Layer 5 of a small transformer language model trained on English Wikipedia (8 layers, counted from 0, width 128).
A neuron's activation on a vector x is GELU(weights . x + bias), where the dot is the dot product.

Input weights of the MLP neurons that the questions are about. A number n stands for n times 0.0033.
n6 (bias -0.030): 4 -44 -7 -8 -3 26 -11 7 -5 11 -19 46 7 -12 6 -3 -10 5 2 -6 17 -18 -32 -10 19 -17 10 27 -12 -4 38 3 14 -7 32 -4 35 -10 11 -33 35 15 26 31 -27 17 19 4 -23 -8 -4 -10 22 -29 -24 -30 1 -35 16 4 42 -12 1 -3 8 5 24 -16 -1 8 -16 -23 -19 -11 -11 -1 -3 -3 -22 -5 -3 10 -46 -16 21 18 -8 15 12 13 5 11 -18 22 13 5 -11 0 10 -8 8 -33 31 -3 -8 18 3 6 -16 6 31 7 -14 -9 -69 10 11 -6 2 -11 -33 45 17 -32 27 -35 -42 14
n32 (bias -0.026): -14 -11 27 -15 -19 -17 14 29 -5 12 -21 17 -12 -1 -3 2 16 11 -34 14 -1 -30 17 -6 -17 -18 -21 42 1 -22 20 17 20 -45 23 -8 -5 -16 -10 10 28 5 33 52 4 -24 28 -11 -15 -9 32 6 15 -42 -8 -47 3 -7 2 -38 -15 -1 -30 -17 -3 -13 15 12 5 -9 -6 10 3 -1 -20 -26 11 6 26 -16 5 26 -31 -22 -7 24 20 8 10 40 -11 42 15 -24 7 -19 17 -7 1 -22 19 -22 -18 -10 -18 16 18 26 -30 17 19 -3 18 17 -4 -17 -33 -17 -4 14 -14 10 15 36 -14 -18 -32 8
n61 (bias -0.017): 17 -8 15 11 29 25 46 1 31 -14 20 14 5 2 29 -60 -13 23 2 -18 -17 14 -37 -94 -25 29 13 -6 17 14 53 0 9 -3 -3 -12 1 -5 -4 -30 13 18 56 9 -15 -18 8 23 -32 -18 25 15 8 -16 -31 -20 8 -36 -19 1 3 -17 -2 3 -2 3 -3 -17 9 45 -5 -15 -16 14 1 16 32 7 -3 14 14 23 6 -30 -4 -41 7 -6 2 -20 9 -41 -1 -14 -33 20 7 13 -23 -10 5 -17 5 -7 15 -10 -37 26 -4 6 -24 -18 33 35 -41 31 -9 9 3 -8 -4 9 -27 -11 50 5 1 -8
n66 (bias -0.027): -13 -19 26 -28 -11 34 9 -13 14 8 16 63 -11 -9 13 -37 -28 -33 5 22 -13 -36 -13 -4 15 18 1 -20 28 -6 11 -14 -27 2 12 -12 6 -20 0 12 -29 56 -21 20 5 -17 3 -16 -33 28 -20 7 35 -49 -8 18 -13 -53 32 -23 12 43 36 26 -31 -3 19 -1 -37 6 -13 -19 -26 38 -16 -61 38 -32 14 2 3 19 29 -31 -5 -13 -5 16 -12 28 -18 11 8 -6 6 -16 -10 35 14 -3 29 -31 1 35 -22 -6 7 -13 18 -35 9 2 -25 30 53 21 20 -7 -12 44 -40 21 40 10 76 22 6 -31
n85 (bias -0.043): -30 -54 -16 1 27 -28 20 -73 17 -15 -35 7 -6 -62 36 -1 -7 -37 20 19 -16 -9 3 -34 -12 21 6 14 14 -5 20 29 -9 -46 20 -42 16 2 -42 46 27 30 30 9 -18 23 20 -35 -15 -4 -33 42 24 -28 4 -5 -8 -19 -1 49 26 -10 -36 6 -2 36 -19 22 -22 20 37 -17 23 29 -29 2 -3 23 -2 6 -8 -5 -20 -25 -25 3 -41 25 3 26 -18 11 -8 21 31 -20 51 63 -5 12 -46 17 -31 10 0 11 -18 14 49 26 29 28 31 15 -16 -9 40 -9 -6 46 -12 17 5 18 29 -14 -71 12
n92 (bias -0.047): -11 -3 -28 14 -10 -26 6 8 28 15 -18 82 -11 -3 -8 -4 -44 7 30 5 -22 30 -17 -32 -21 10 9 -11 -24 -17 -22 1 40 8 -23 30 -6 -4 1 35 -2 46 -9 5 -27 13 14 5 -30 51 11 -2 4 14 -23 26 3 21 33 -5 4 -6 29 41 32 19 15 -58 6 0 -34 -21 -52 3 15 -49 3 -29 0 -41 -11 44 -25 0 7 41 26 16 18 -18 -2 35 -31 11 17 2 32 10 12 -72 64 2 35 -17 -23 36 -21 -10 -36 -9 -17 -32 -46 18 -24 9 39 -41 58 -35 -47 -6 -20 16 77 6 21 -3
n119 (bias -0.038): -3 4 4 -25 -14 19 25 -3 25 23 10 63 7 -28 -24 -3 1 7 29 -9 -24 -19 -66 -30 -14 31 28 26 -29 -1 42 17 -12 -34 24 15 1 38 -2 -43 20 55 29 -1 -28 19 2 9 -6 -7 -8 -46 -10 -16 -7 32 12 -28 -6 21 26 -1 -11 -10 -6 13 17 -33 -14 -9 -10 -2 -13 19 10 0 -11 18 -7 -8 28 -39 -13 15 -8 3 10 -22 -37 7 -7 -12 -35 14 22 57 17 -10 35 -5 -11 5 -3 1 -11 3 -3 35 15 9 -18 5 -68 23 -15 -22 5 25 6 -15 12 -7 22 -29 28 -28 1 -37
n136 (bias -0.027): 18 -13 14 5 10 1 -15 22 23 2 -4 8 -32 -53 -14 -12 -43 20 4 15 -24 30 33 -20 -24 45 -3 65 24 -14 -21 -21 26 -24 4 33 24 -25 15 7 -6 -17 -5 -14 10 -25 -21 -32 -27 16 23 33 1 -10 -14 -1 -1 -12 13 -37 23 -5 15 36 9 18 8 1 -10 14 10 -36 -10 -19 -15 -6 14 -20 26 -29 1 44 -39 -15 -7 -10 42 -50 1 21 -4 -24 -10 5 -54 23 35 26 -24 -14 8 -10 4 -11 20 9 -40 -1 -42 6 -30 -19 18 20 -15 -9 1 -17 15 -20 -22 11 -2 9 -4 3 -18 15
n169 (bias -0.054): 3 17 31 15 7 -12 -27 15 20 -3 -13 -13 35 4 -6 4 -43 -16 17 89 -48 46 -26 -34 -15 40 22 -5 10 23 -1 3 -22 6 60 -5 -29 -26 -34 11 42 36 19 59 -18 -19 7 -14 -43 19 12 -14 -47 -26 -17 39 13 -8 37 -34 3 37 19 -50 5 5 -3 -39 -83 5 29 21 -35 -7 -6 -23 -26 14 36 -7 -4 -24 -26 -7 29 -56 -23 -28 -19 2 6 -2 12 15 33 -27 41 39 28 -24 -16 31 -34 18 -53 1 26 21 -26 -1 10 -11 -24 26 -44 -15 -31 -27 -28 0 -25 -8 -45 34 -7 -13 36 10
n201 (bias -0.034): -14 1 4 -2 -32 -32 45 -21 -6 -14 -15 24 -4 0 30 9 -6 37 41 37 -31 -1 7 -31 -28 16 44 19 -15 -13 -10 11 3 -8 27 -25 -38 -3 12 46 8 -8 25 31 8 -39 23 -10 -14 20 -1 30 22 18 21 -14 -18 32 -18 18 9 -31 5 -15 5 12 -14 4 -27 3 52 -17 -23 -14 -1 -4 -11 7 9 3 40 15 -11 -18 20 2 -6 -41 -12 -21 1 17 -26 31 47 13 13 5 -6 -38 -40 22 -39 5 -50 24 -35 9 1 33 22 13 2 11 -21 -39 -13 11 0 -19 -28 9 6 15 -7 29 -26 34
n208 (bias -0.028): -54 -12 28 -19 7 -47 -1 -18 0 -9 -46 -17 -31 0 26 10 -7 2 11 19 -12 -9 10 -1 -10 12 15 34 -18 27 11 22 -32 -22 21 -54 12 19 10 20 -9 9 1 15 6 13 5 7 -6 25 0 -40 -8 5 85 -34 33 20 -4 5 -2 15 9 22 10 32 -5 3 -15 0 -2 19 19 23 -3 -1 -16 -5 -19 -33 -5 7 10 -26 12 22 -1 7 14 -6 15 8 -34 -7 25 0 37 28 -1 2 9 15 -1 14 -5 -12 -16 11 -19 -17 -3 -5 -10 5 34 -32 25 32 1 9 -23 -36 -8 20 -10 -15 -3 -18
n210 (bias -0.015): 22 -27 13 -7 -7 -28 -14 14 24 -19 -60 -8 29 11 -5 -25 18 21 11 -15 -11 28 -43 -10 -19 41 13 26 8 -24 0 -39 19 -10 -1 32 -31 8 -18 16 32 38 27 1 9 36 4 -4 -29 0 17 1 -24 14 16 -13 51 -13 5 -1 6 22 -6 -26 1 -37 -5 -13 -24 -9 -10 -36 13 0 10 9 -9 -57 5 -2 44 -27 -53 3 28 -15 32 -38 -30 8 16 -31 18 -29 18 -19 4 3 12 -37 -9 39 -30 39 -12 24 -15 -2 -9 7 23 -79 -32 31 -50 -39 0 18 -12 12 0 39 2 28 -14 4 -8 8
n240 (bias -0.025): -8 14 35 -27 15 16 -31 13 8 26 -6 30 -12 -22 5 -26 1 -1 -24 56 7 6 -2 4 2 -4 -18 11 12 -11 12 28 -3 -5 -2 -20 10 18 9 22 1 20 -1 -20 -1 -35 -5 35 -33 -5 16 9 26 -29 18 23 -4 -18 8 -27 27 10 -22 39 -12 25 37 -23 12 17 21 6 -36 17 -45 10 -1 -26 -1 -2 -30 32 -10 -7 -13 -23 0 8 -25 19 -17 19 11 -3 -1 -30 14 16 -5 -20 22 -36 -22 -1 -5 13 -20 10 -17 22 -1 -11 -6 -4 8 -34 -9 -40 -29 42 -39 15 13 -29 -6 -36 -11 -12
n255 (bias -0.021): -13 21 -9 -13 -12 12 -31 27 28 -12 -14 25 41 -25 -12 35 -22 -5 -2 6 7 -32 7 -40 12 36 22 6 20 -30 25 7 0 -18 32 8 -16 9 -6 -6 10 1 32 35 -38 30 17 -4 -1 15 25 29 14 5 -16 19 -36 -5 -14 -17 9 17 -3 -37 21 -10 13 34 -2 -13 -6 -41 -24 -12 28 -13 17 -12 72 -30 17 -7 5 3 0 21 -24 7 -34 14 -25 -30 1 -6 -4 -8 13 -4 30 -28 -25 21 17 8 -15 -3 -15 -8 -19 37 12 -6 -8 31 -36 -19 14 25 12 -9 1 -13 -23 -15 21 10 -39 -3
n283 (bias -0.011): -33 -9 10 -6 -15 15 14 -24 6 -17 30 31 -17 -5 -12 4 3 14 -17 9 -37 -10 -1 2 10 21 19 42 -27 20 -25 20 -1 22 21 -4 -13 -4 18 36 4 -30 20 -9 -8 25 13 -59 -2 -24 11 -14 31 9 -6 -17 -11 20 -1 6 1 -15 18 8 -27 -19 34 23 -21 11 -10 -12 -8 -10 29 -20 -1 15 5 1 -18 24 -10 -20 21 29 -3 21 -1 3 19 8 20 13 -3 -41 19 -17 25 -1 56 12 18 -40 -6 29 6 28 -44 16 9 23 9 27 -16 -41 -18 45 9 -11 -27 8 12 -33 -25 8 -38 5
n298 (bias -0.009): -29 -51 7 -1 1 -33 -33 -37 -9 20 -12 -3 -39 -19 35 -25 -17 -35 -16 1 10 5 8 1 5 11 5 5 -16 27 18 26 4 6 52 -25 12 -2 12 71 -5 -14 -1 4 17 18 1 19 -3 21 -7 -26 -15 2 23 -1 35 8 -17 -4 0 17 12 41 16 -20 5 5 11 17 -2 11 7 0 -20 9 11 -2 9 13 31 12 -14 -29 24 40 -26 -2 -2 7 8 -2 2 -12 -2 3 -1 -3 10 -13 -20 3 -4 3 -9 -17 -14 -5 -25 27 -38 -24 -17 4 8 4 -19 -18 -8 3 -1 -3 44 9 11 -8 -40 4
n302 (bias -0.036): 16 7 30 5 -19 -29 13 -15 -13 3 -29 17 8 -14 36 10 -22 10 4 12 -14 8 -19 -34 -76 20 7 28 -48 -4 8 25 11 -28 27 -9 31 -28 1 31 36 34 48 21 -20 42 48 13 14 11 -69 1 40 -11 11 -30 12 -24 44 -3 -10 -25 -2 36 17 -23 7 -19 -20 20 17 21 -18 -8 18 -9 -8 -2 9 -7 2 18 -9 -21 -4 -6 5 -48 -4 27 3 -16 -7 -5 24 51 -22 39 -14 -2 -61 31 32 -10 -23 18 -17 41 -3 12 -28 6 -18 9 -10 -14 1 41 40 -4 -35 -5 -11 14 20 26 -19 22
n307 (bias -0.006): -14 45 35 -29 -15 -28 -46 19 13 3 -12 10 -2 42 -29 3 -10 28 13 6 1 -2 -10 -9 -23 -25 -2 2 -10 19 1 -68 1 -2 -2 27 -22 -2 -2 -31 19 14 28 26 -9 3 14 1 -48 48 10 -6 27 8 -25 -33 -19 -2 -28 -17 8 6 21 -31 -6 3 9 -27 25 -5 -17 -22 -41 5 43 14 14 -27 8 -17 7 -6 -33 -1 9 21 17 -17 19 1 -24 -17 2 -2 13 -22 -3 -6 1 -16 22 13 36 28 -11 27 -28 11 5 -16 22 -43 20 1 -14 -9 4 20 -2 22 -4 -3 -19 7 12 12 -23 24
n317 (bias -0.029): 14 3 -7 -5 40 10 -45 -3 25 -4 -10 21 -1 -8 -14 -3 -5 22 17 -18 -37 -15 9 -35 -16 22 -12 26 -16 18 3 -25 -11 24 8 -28 7 -21 5 -27 2 4 10 -1 32 25 44 -28 10 -3 13 -10 -3 14 -4 8 -28 -13 -46 -6 9 -19 -17 52 -11 38 4 2 7 -5 -2 -12 -34 -2 3 -1 18 -35 19 -21 -23 12 -11 5 57 3 10 8 1 -10 9 -18 12 18 33 15 -7 13 14 -12 0 42 31 -32 0 68 -32 11 -42 4 5 -23 33 -3 -36 -44 -10 14 11 -4 34 -12 -28 -22 -13 15 -22 5
n318 (bias -0.015): -13 -32 0 -21 -5 14 42 10 9 14 -18 0 -18 11 7 14 13 13 -33 22 -10 -9 -26 -19 18 -15 8 -14 -22 -22 58 -21 20 -55 31 -8 -5 20 -23 24 42 14 -6 40 11 -8 12 -16 -6 11 -2 7 48 -21 27 -27 3 23 24 9 -5 -36 -19 13 -17 9 -31 4 -20 5 -20 -23 2 11 -6 3 -27 21 19 35 19 -15 -44 -12 -22 -24 -9 -6 32 5 12 24 -15 -16 -12 -1 -18 -5 -27 -9 -4 13 19 2 30 -2 32 16 -10 35 6 -5 -2 -9 -24 6 10 -9 4 -26 21 8 -33 0 22 11 13 -19
n320 (bias -0.043): -14 -11 8 22 1 -33 23 9 25 -10 -25 29 31 -7 37 -27 15 -13 -39 27 -64 40 8 -18 10 25 5 -4 -59 -14 -9 -9 31 13 24 -15 27 9 10 9 28 7 -6 6 3 0 9 -2 12 -11 7 6 -19 1 -9 -19 -27 -29 15 2 -32 16 0 9 -3 -27 -17 -20 -34 36 38 -31 -20 -29 -9 -9 -19 -4 22 14 -18 14 -12 -6 23 -24 7 15 5 32 32 21 2 22 3 -14 -14 -4 22 -30 16 9 -8 -22 -40 13 -2 -4 -7 42 3 -15 14 -5 -37 -2 -38 -29 -15 34 -3 10 -40 5 27 -16 12 40
n324 (bias -0.040): -22 -23 -3 -1 -3 7 -6 -48 33 50 7 42 -13 36 -15 -11 -2 -2 13 41 -29 -14 -12 -41 4 56 -34 7 23 -10 40 16 -24 11 20 -18 -28 16 19 18 -16 45 -20 3 -26 -11 -11 -14 -16 19 9 17 -5 -49 -23 23 36 5 44 42 -17 11 38 15 -19 24 -30 -46 -13 -30 -23 3 4 -5 -8 -64 -6 -11 53 -25 40 17 -19 -5 -23 18 -7 27 -20 3 -34 19 5 22 66 -5 18 25 -11 -26 26 -29 -8 3 -22 -36 -40 -36 -24 16 11 -11 -11 29 64 24 8 -13 -2 -4 -31 -15 -4 59 51 5 19 -18
n332 (bias -0.031): -1 -40 -17 24 -26 -40 31 14 10 4 -29 9 -13 11 37 -46 -15 10 5 8 -31 30 34 -38 -48 36 10 -8 -5 20 -1 12 9 -10 6 -20 1 -7 -3 68 20 36 13 -11 1 -15 -33 12 -43 -10 -11 16 0 25 3 -2 13 12 25 -6 20 -6 44 -4 3 19 3 5 -32 -20 -3 -4 -2 -17 -27 -8 -5 -32 14 -37 29 24 -53 14 -9 -17 14 12 4 0 7 14 -13 -22 43 3 30 59 12 -30 10 -3 3 8 -25 26 -5 -38 -12 8 38 17 -5 44 -30 2 5 -32 -36 7 -15 -7 -31 24 -16 9 29 -6
n342 (bias -0.016): 11 -23 -9 -15 -14 10 20 -48 -7 15 -7 1 -29 -16 40 -7 -49 9 6 11 -13 -48 16 -4 -30 18 4 10 -22 30 26 29 3 -4 5 -38 12 28 -2 -7 3 24 11 -24 -7 48 8 -2 -13 23 -9 -44 -29 -8 8 6 9 -7 3 13 1 1 16 32 -6 -2 -25 -2 18 -18 24 -3 16 -18 -32 8 6 10 -10 -27 21 6 26 2 11 20 -1 -2 -13 -9 20 9 16 -14 -10 9 -2 22 15 -10 -39 21 3 -20 25 -5 11 -16 -15 -15 -1 -8 19 1 -7 -12 12 -16 -12 -19 3 17 -27 8 -10 -36 15 -42
n401 (bias -0.011): -5 15 18 -59 4 13 42 -6 22 -36 -23 51 33 -20 -14 -7 -13 11 11 51 -21 -34 -13 -4 20 -5 2 54 -3 22 1 -7 -17 -18 28 34 6 -47 5 31 26 -9 28 0 -12 -9 17 -43 8 -22 -9 -29 44 -44 -4 -47 -45 -15 9 22 -31 16 25 1 -30 -6 46 -12 6 -30 -2 1 2 5 29 -44 -21 -32 42 -12 -9 45 -5 -64 7 4 -1 -21 -30 24 -10 16 33 8 -16 -32 41 -15 -27 -21 21 -10 -6 -1 -12 40 -6 14 -18 17 45 -28 -31 -8 -38 -86 16 -5 24 -16 -37 -4 44 7 0 13 -26 -1
n447 (bias -0.026): -24 3 28 8 8 -9 9 9 0 5 -5 -29 -17 0 28 -3 -17 -26 21 27 -17 2 -16 -30 7 5 -19 -11 -18 36 1 -2 -2 -6 2 -39 36 20 13 -19 10 33 18 -10 9 -10 -13 -46 -42 -13 -3 -16 9 -12 16 -9 15 -26 14 -7 1 -16 -10 20 -4 20 3 -29 1 2 34 -12 38 16 1 -24 11 1 32 3 -8 -14 11 -14 -10 -46 39 -27 1 1 18 -23 -15 25 -8 -12 18 9 -9 4 41 -13 7 1 -48 -7 -4 26 -27 -1 19 -58 -17 -8 14 12 9 -13 -50 65 -11 0 49 17 -35 -2 16 11
n457 (bias -0.035): 0 -31 40 -17 -3 -32 -10 -17 14 -36 -10 1 14 -12 -7 -17 15 -6 -26 -6 28 -26 -35 25 -8 8 6 -23 -1 -7 37 9 -2 -19 16 -8 20 -15 -19 26 29 -5 39 -2 11 -45 19 9 -13 -19 9 4 51 -14 58 14 -5 -31 44 8 9 25 -5 -7 -5 16 25 5 -18 -28 -1 -17 -5 5 -21 5 17 -19 7 -3 -21 8 -20 -9 -31 31 11 -11 -11 10 12 36 7 21 -9 -4 4 -14 -7 -40 25 8 -21 11 -23 15 4 -1 32 15 -20 -1 -40 -19 21 -22 12 -34 24 -3 -2 2 13 5 -21 18 -46 -20
n494 (bias -0.006): 23 -30 12 3 -22 -7 -17 0 -8 -27 -44 1 12 6 -2 -6 -11 6 3 2 20 -14 21 -31 30 26 48 20 8 -12 -12 -5 35 -32 21 21 2 26 -19 -7 44 33 -6 -30 -27 11 16 4 -51 8 -27 3 -5 -13 15 23 -28 -62 21 -18 45 32 -1 -14 -15 30 3 16 -43 -8 0 1 -47 8 -18 -1 6 3 11 11 22 -40 -42 10 2 12 17 -6 -26 25 22 -33 22 -5 14 -3 48 -14 33 -19 1 21 10 -16 -26 -8 -13 22 29 -5 8 -17 -11 3 -25 11 17 -15 -17 17 -10 10 -4 17 -20 7 21 8

Each question shows a token from some text and the vector x that enters the MLP there. A number n stands for n times 0.092.

" in": 1 -19 -1 26 -11 -3 -9 -4 -75 3 -6 -6 19 -5 8 6 14 1 -3 12 -6 8 5 -13 -8 -3 -2 2 10 1 -3 11 11 -11 21 -5 -16 -1 -2 15 1 -10 13 -20 -6 2 -8 7 -2 -14 -3 15 5 3 5 -10 1 7 -10 0 -19 3 -5 -6 7 2 2 16 1 20 6 0 2 1 -11 14 -24 13 -10 7 3 0 -1 -1 -10 -6 7 12 13 -12 -24 7 -1 -5 3 6 17 -2 -4 -1 -16 12 0 6 7 -13 5 -1 6 15 -16 24 15 1 -9 1 12 0 -15 -3 9 5 2 17 -1 9 4 -22
The most active neuron and its activation: n85, at about 2.4

" which": -11 2 -4 8 -29 2 12 11 -73 -11 20 13 -9 1 -2 11 4 -13 -9 7 -10 -15 -8 20 -3 -6 0 4 18 -8 7 10 5 -1 6 9 2 0 21 10 16 13 -15 3 0 -5 -28 2 -9 3 -10 15 -3 7 -14 8 -7 15 -11 -18 -14 8 17 -10 4 -1 -7 4 -7 -4 -2 3 17 0 -8 -6 4 -10 2 15 22 -1 8 5 5 -1 -3 17 17 -15 -8 -5 7 8 4 2 7 0 15 12 0 -2 -1 -2 -6 2 6 1 9 -12 -7 7 -1 -5 -2 10 -1 -12 0 11 -15 -13 4 -4 12 -3 7 -18
Which two neurons fire most, strongest first? n66, n332

" Cooper": -2 13 3 4 -6 2 -30 11 -43 -11 6 3 9 4 -4 -9 7 17 7 10 20 -17 -3 48 18 -11 -1 -27 -17 -1 -11 -5 -9 25 9 -12 -23 -14 19 0 -11 -2 0 -23 -9 15 6 5 4 -18 -3 -2 -5 2 5 -2 -19 5 -14 6 -14 9 -8 -12 1 5 -2 2 10 10 12 4 13 9 1 12 5 -17 -7 -7 -6 9 33 2 -1 9 21 18 -1 -12 -6 4 15 4 -8 -2 2 -8 11 -1 4 -10 -7 2 1 0 -2 -7 -2 -3 -24 14 18 -17 7 -4 12 -4 -30 3 29 2 3 -2 -3 -10 10 -4
Which neuron lights up most? n240

" others": 1 -11 8 -1 2 5 -17 14 -65 11 7 10 -2 2 7 -2 10 -8 -19 -2 23 14 4 44 14 -1 -7 -3 19 3 5 -7 2 -3 7 3 -20 -9 17 -9 13 10 -23 2 8 -3 -21 12 -8 5 -2 9 4 -8 -12 -15 21 -10 9 -5 -22 4 -4 -15 -1 9 3 -9 -3 30 7 13 11 -14 -7 7 -7 -2 3 -4 3 7 -6 0 4 -6 17 6 6 -13 -13 -5 14 -2 -2 -3 -9 8 -1 12 9 -6 4 -1 -2 -15 -1 -16 11 -6 -10 -8 12 -14 -2 18 -10 1 -1 3 -7 -4 -2 2 6 -8 23 -13
Which two neurons fire most, strongest first? n240, n66

" was": 3 8 4 46 -22 8 -6 -2 -55 -18 9 0 2 12 15 -5 7 -20 1 2 17 9 -2 4 3 4 -10 -14 2 5 -3 3 4 -4 -1 11 1 -12 16 -8 2 16 -9 -17 -14 -7 -14 6 1 -10 -1 1 4 -2 -7 4 18 -3 -3 -12 -14 12 -3 -10 -18 6 6 -12 -3 8 -2 -14 0 -7 16 -3 9 12 -13 19 -6 3 5 11 -13 -19 9 -15 9 -9 13 3 6 10 -13 -7 2 6 0 9 32 -6 -4 2 -15 8 3 -4 0 1 -8 -14 -2 5 4 7 -9 -8 -26 31 21 8 2 8 3 5 29 -15
Which neuron lights up most? n447

"alle": -14 0 -5 18 4 9 -13 -11 -28 -9 -1 14 -12 3 -6 12 24 -2 -15 -8 14 -8 13 31 -20 -9 0 -7 14 1 13 2 1 23 7 26 -12 -2 -8 8 -11 -11 -21 -3 -9 7 14 20 15 0 24 3 -11 -8 -5 10 -11 -1 11 -22 2 -9 -3 -7 24 -18 -5 8 2 0 -8 -9 12 10 12 14 1 26 9 14 33 -6 -24 -16 -12 -9 -16 22 14 0 -9 -14 3 2 -6 -10 8 -14 -11 1 -3 -18 6 -26 4 17 14 -4 -5 -8 -12 -3 1 -2 -20 -6 15 8 -2 -24 -6 -14 -8 7 20 17 -4 8
Which two neurons fire most, strongest first? n255, n318

" distinct": -7 1 0 -3 -7 -10 -17 12 -55 2 -20 -2 7 -2 -15 12 1 -7 -9 -6 26 -4 8 27 2 6 8 10 8 -8 -25 0 15 12 10 9 -13 3 24 -18 3 -11 -18 4 4 -5 11 13 5 22 0 9 -12 -2 5 -7 6 -12 -12 -19 -4 -3 5 -14 24 26 -3 23 5 6 -3 14 -1 -9 -1 14 -18 11 -1 8 7 -6 8 -13 7 -3 -1 4 18 6 5 -18 4 -6 -8 -4 8 -6 28 -16 7 -8 12 -3 8 -9 18 -6 -18 -3 13 -12 11 -20 -16 -11 -7 -7 -14 -4 -1 17 14 -8 8 -5 -2 -14
The most active neuron and its activation: n494, at about 1.4

" serving": 2 -16 -14 14 -31 -8 -25 11 -67 -11 6 9 18 10 1 15 -11 -3 -8 -6 20 7 1 17 4 -1 7 -12 14 12 -6 0 -8 4 16 -1 -5 -8 9 12 13 13 24 6 -1 14 3 6 -17 -21 -2 2 -8 -5 -3 0 14 -5 -10 -5 -10 -6 -17 -3 3 4 -20 -2 20 -3 9 -5 14 -14 -3 15 3 1 -5 4 20 10 14 5 -11 -9 14 5 12 -13 -5 -18 5 -7 -7 -6 0 -4 4 -1 15 -10 2 14 -8 -5 7 7 8 -3 -10 -2 3 -2 -6 4 3 -23 -28 19 -2 14 -1 16 8 0 4 -2
The most active neuron and its activation: n447, at about 1.2

"Se": 16 9 -4 14 3 -12 -15 15 -46 -15 2 -3 -1 2 14 -17 11 4 -5 -4 13 -2 12 28 -32 11 -7 15 -4 -13 -8 10 8 14 -4 -4 1 -1 11 -9 -2 -6 -9 -12 2 -12 10 -2 23 -5 13 4 7 10 3 16 -15 14 -10 -23 -32 3 5 7 18 17 6 9 8 12 8 -8 2 0 11 -1 -1 4 5 7 6 10 19 17 -4 -16 5 2 9 -2 9 -1 -11 -5 -14 28 -4 -17 -3 -3 -2 -13 17 -8 -5 -6 0 13 -10 -23 -26 -12 10 0 6 4 -2 -22 10 -12 13 -9 -15 1 -3 3 12 -27
Which neuron lights up most? n136

" the": 1 -7 -2 1 -18 -3 -14 10 -88 -14 2 7 -20 -5 4 8 9 3 -13 -5 15 -11 6 2 -2 8 1 -4 -14 3 -17 -12 0 -3 -1 4 8 -14 17 -1 7 2 2 -1 8 6 19 6 0 -1 -20 5 12 6 -4 -6 13 -8 -11 -9 -5 -10 -2 -11 4 -15 -8 2 14 6 6 1 9 10 9 8 -9 8 2 -2 -6 6 28 10 -4 2 17 6 12 -3 -1 13 3 3 20 -3 -1 -9 14 0 10 -1 14 0 8 -4 6 4 -5 -1 -15 6 4 -10 11 0 0 -9 4 12 -6 5 -5 -2 5 -1 0 -16
Which two neurons fire most, strongest first? n302, n32

"t": -4 1 7 12 -6 -13 -26 4 -32 -9 10 -19 -9 -2 -5 3 12 8 11 -17 17 16 20 63 -19 -2 0 -4 14 13 3 8 -4 5 10 -9 -14 7 12 6 -10 -10 -2 -6 4 -31 -16 21 7 -9 -10 0 -3 10 9 -11 26 17 -1 -6 -4 14 -2 -5 1 17 3 3 -3 17 -8 7 -5 -7 -8 14 -22 1 1 4 6 -24 18 -5 -5 -18 -3 3 20 -14 -12 -2 -3 5 -1 -2 4 -11 -15 16 17 9 -10 12 -1 -15 -15 -4 4 2 -11 -11 -1 -3 4 3 -13 19 -6 -15 -8 -2 11 -4 -4 8 20 -11
Which two neurons fire most, strongest first? n208, n298

" own": 12 8 3 -6 -14 0 -12 -6 -64 -8 4 1 0 3 -16 16 8 3 -17 20 41 -21 -12 41 6 -10 2 -9 8 -1 -8 -1 8 2 16 -3 -1 2 21 0 10 6 6 -5 -4 -11 2 9 -12 -2 6 6 -13 11 11 -14 6 -18 -6 -8 -6 -11 -9 -8 5 -1 -2 14 15 -13 7 21 9 3 -2 7 -1 11 -8 0 0 -2 7 4 -23 11 8 10 9 0 -11 6 2 -4 5 1 5 -14 4 -9 20 -12 -20 23 -3 -8 -1 -8 -2 12 -1 -3 10 -21 -4 9 -1 -9 -3 15 0 -4 1 -9 4 -6 1 -13
Which two neurons fire most, strongest first? n457, n32

"ver": 1 7 0 3 4 7 -18 -1 -43 2 -11 6 8 10 -16 -1 -14 1 -6 -26 12 4 7 43 2 -19 9 -3 11 -14 -7 2 14 18 3 2 8 1 4 -11 -6 -12 -6 -1 -20 1 -2 2 16 14 18 -2 5 -15 13 0 -9 0 -22 -14 4 -9 -3 -19 -1 16 -2 10 8 14 -2 5 1 -7 20 11 6 21 -2 -4 -1 -19 2 -8 1 -17 6 20 5 3 10 -17 12 3 -12 0 4 4 2 -2 15 -23 35 -11 -5 -2 4 24 3 -14 -4 -6 -8 -21 -34 6 12 7 -12 0 -13 14 -4 1 7 12 20 -22
Which two neurons fire most, strongest first? n6, n494

" of": 10 12 2 20 -20 -4 -9 12 -61 -19 14 3 1 -13 -18 6 11 24 10 9 2 2 15 13 11 -18 4 -5 8 -8 9 -1 -9 8 10 0 -20 8 14 7 -9 -5 4 -23 -17 1 8 -8 -9 11 6 3 3 0 11 -10 2 13 -12 4 -20 2 2 -14 1 15 -14 5 6 6 3 15 3 -8 -9 20 -17 -2 -14 1 -8 2 5 0 10 -2 14 2 18 -19 0 -8 -4 15 4 -7 1 -1 1 17 0 -18 11 12 -7 23 -4 -3 11 11 1 7 3 -14 -22 -11 8 11 -29 -10 18 -2 3 -6 -9 10 -15 -7
Which two neurons fire most, strongest first? n201, n307

" her": 26 3 -5 1 -20 -13 0 9 -60 -10 13 17 10 8 -2 -3 9 10 -27 -4 24 -1 -6 24 19 0 -16 -4 -4 -4 3 -9 6 5 10 3 15 8 17 -1 15 6 3 -5 -9 -15 -5 5 4 -14 -11 3 12 3 -5 -8 13 -15 -16 -9 -26 -4 -1 -28 2 -17 3 -5 3 0 6 -5 16 -3 14 5 -4 0 6 2 -1 -5 9 8 -5 6 28 -7 -6 4 18 6 -1 -6 1 13 -6 -9 0 0 12 -17 0 -2 -8 0 -8 -3 23 3 -1 -4 -2 -26 8 33 -3 -4 5 18 8 -9 6 3 2 6 -9 -18
The most active neuron and its activation: n457, at about 1.4

" think": 2 2 2 0 -26 -12 -7 -3 -52 -2 -15 13 -5 -2 0 9 19 -2 0 17 -2 -10 6 19 -16 -6 -3 -3 6 -3 -6 5 -17 21 7 9 -15 2 -1 21 -7 7 -21 20 -6 25 -5 22 -2 4 -7 -5 -14 12 -22 -1 4 15 -17 -14 -19 -6 10 -10 19 -6 0 -5 14 -4 -16 22 -2 15 -7 5 -10 -2 11 26 11 5 -4 6 -3 -1 9 8 22 10 -11 -12 30 -3 14 -3 -16 -8 18 -2 2 -7 -9 9 -1 2 16 -8 -12 2 -5 -9 17 -26 -11 18 -20 1 -2 8 7 -4 -9 -2 9 9 4 -12
Which neuron lights up most? n298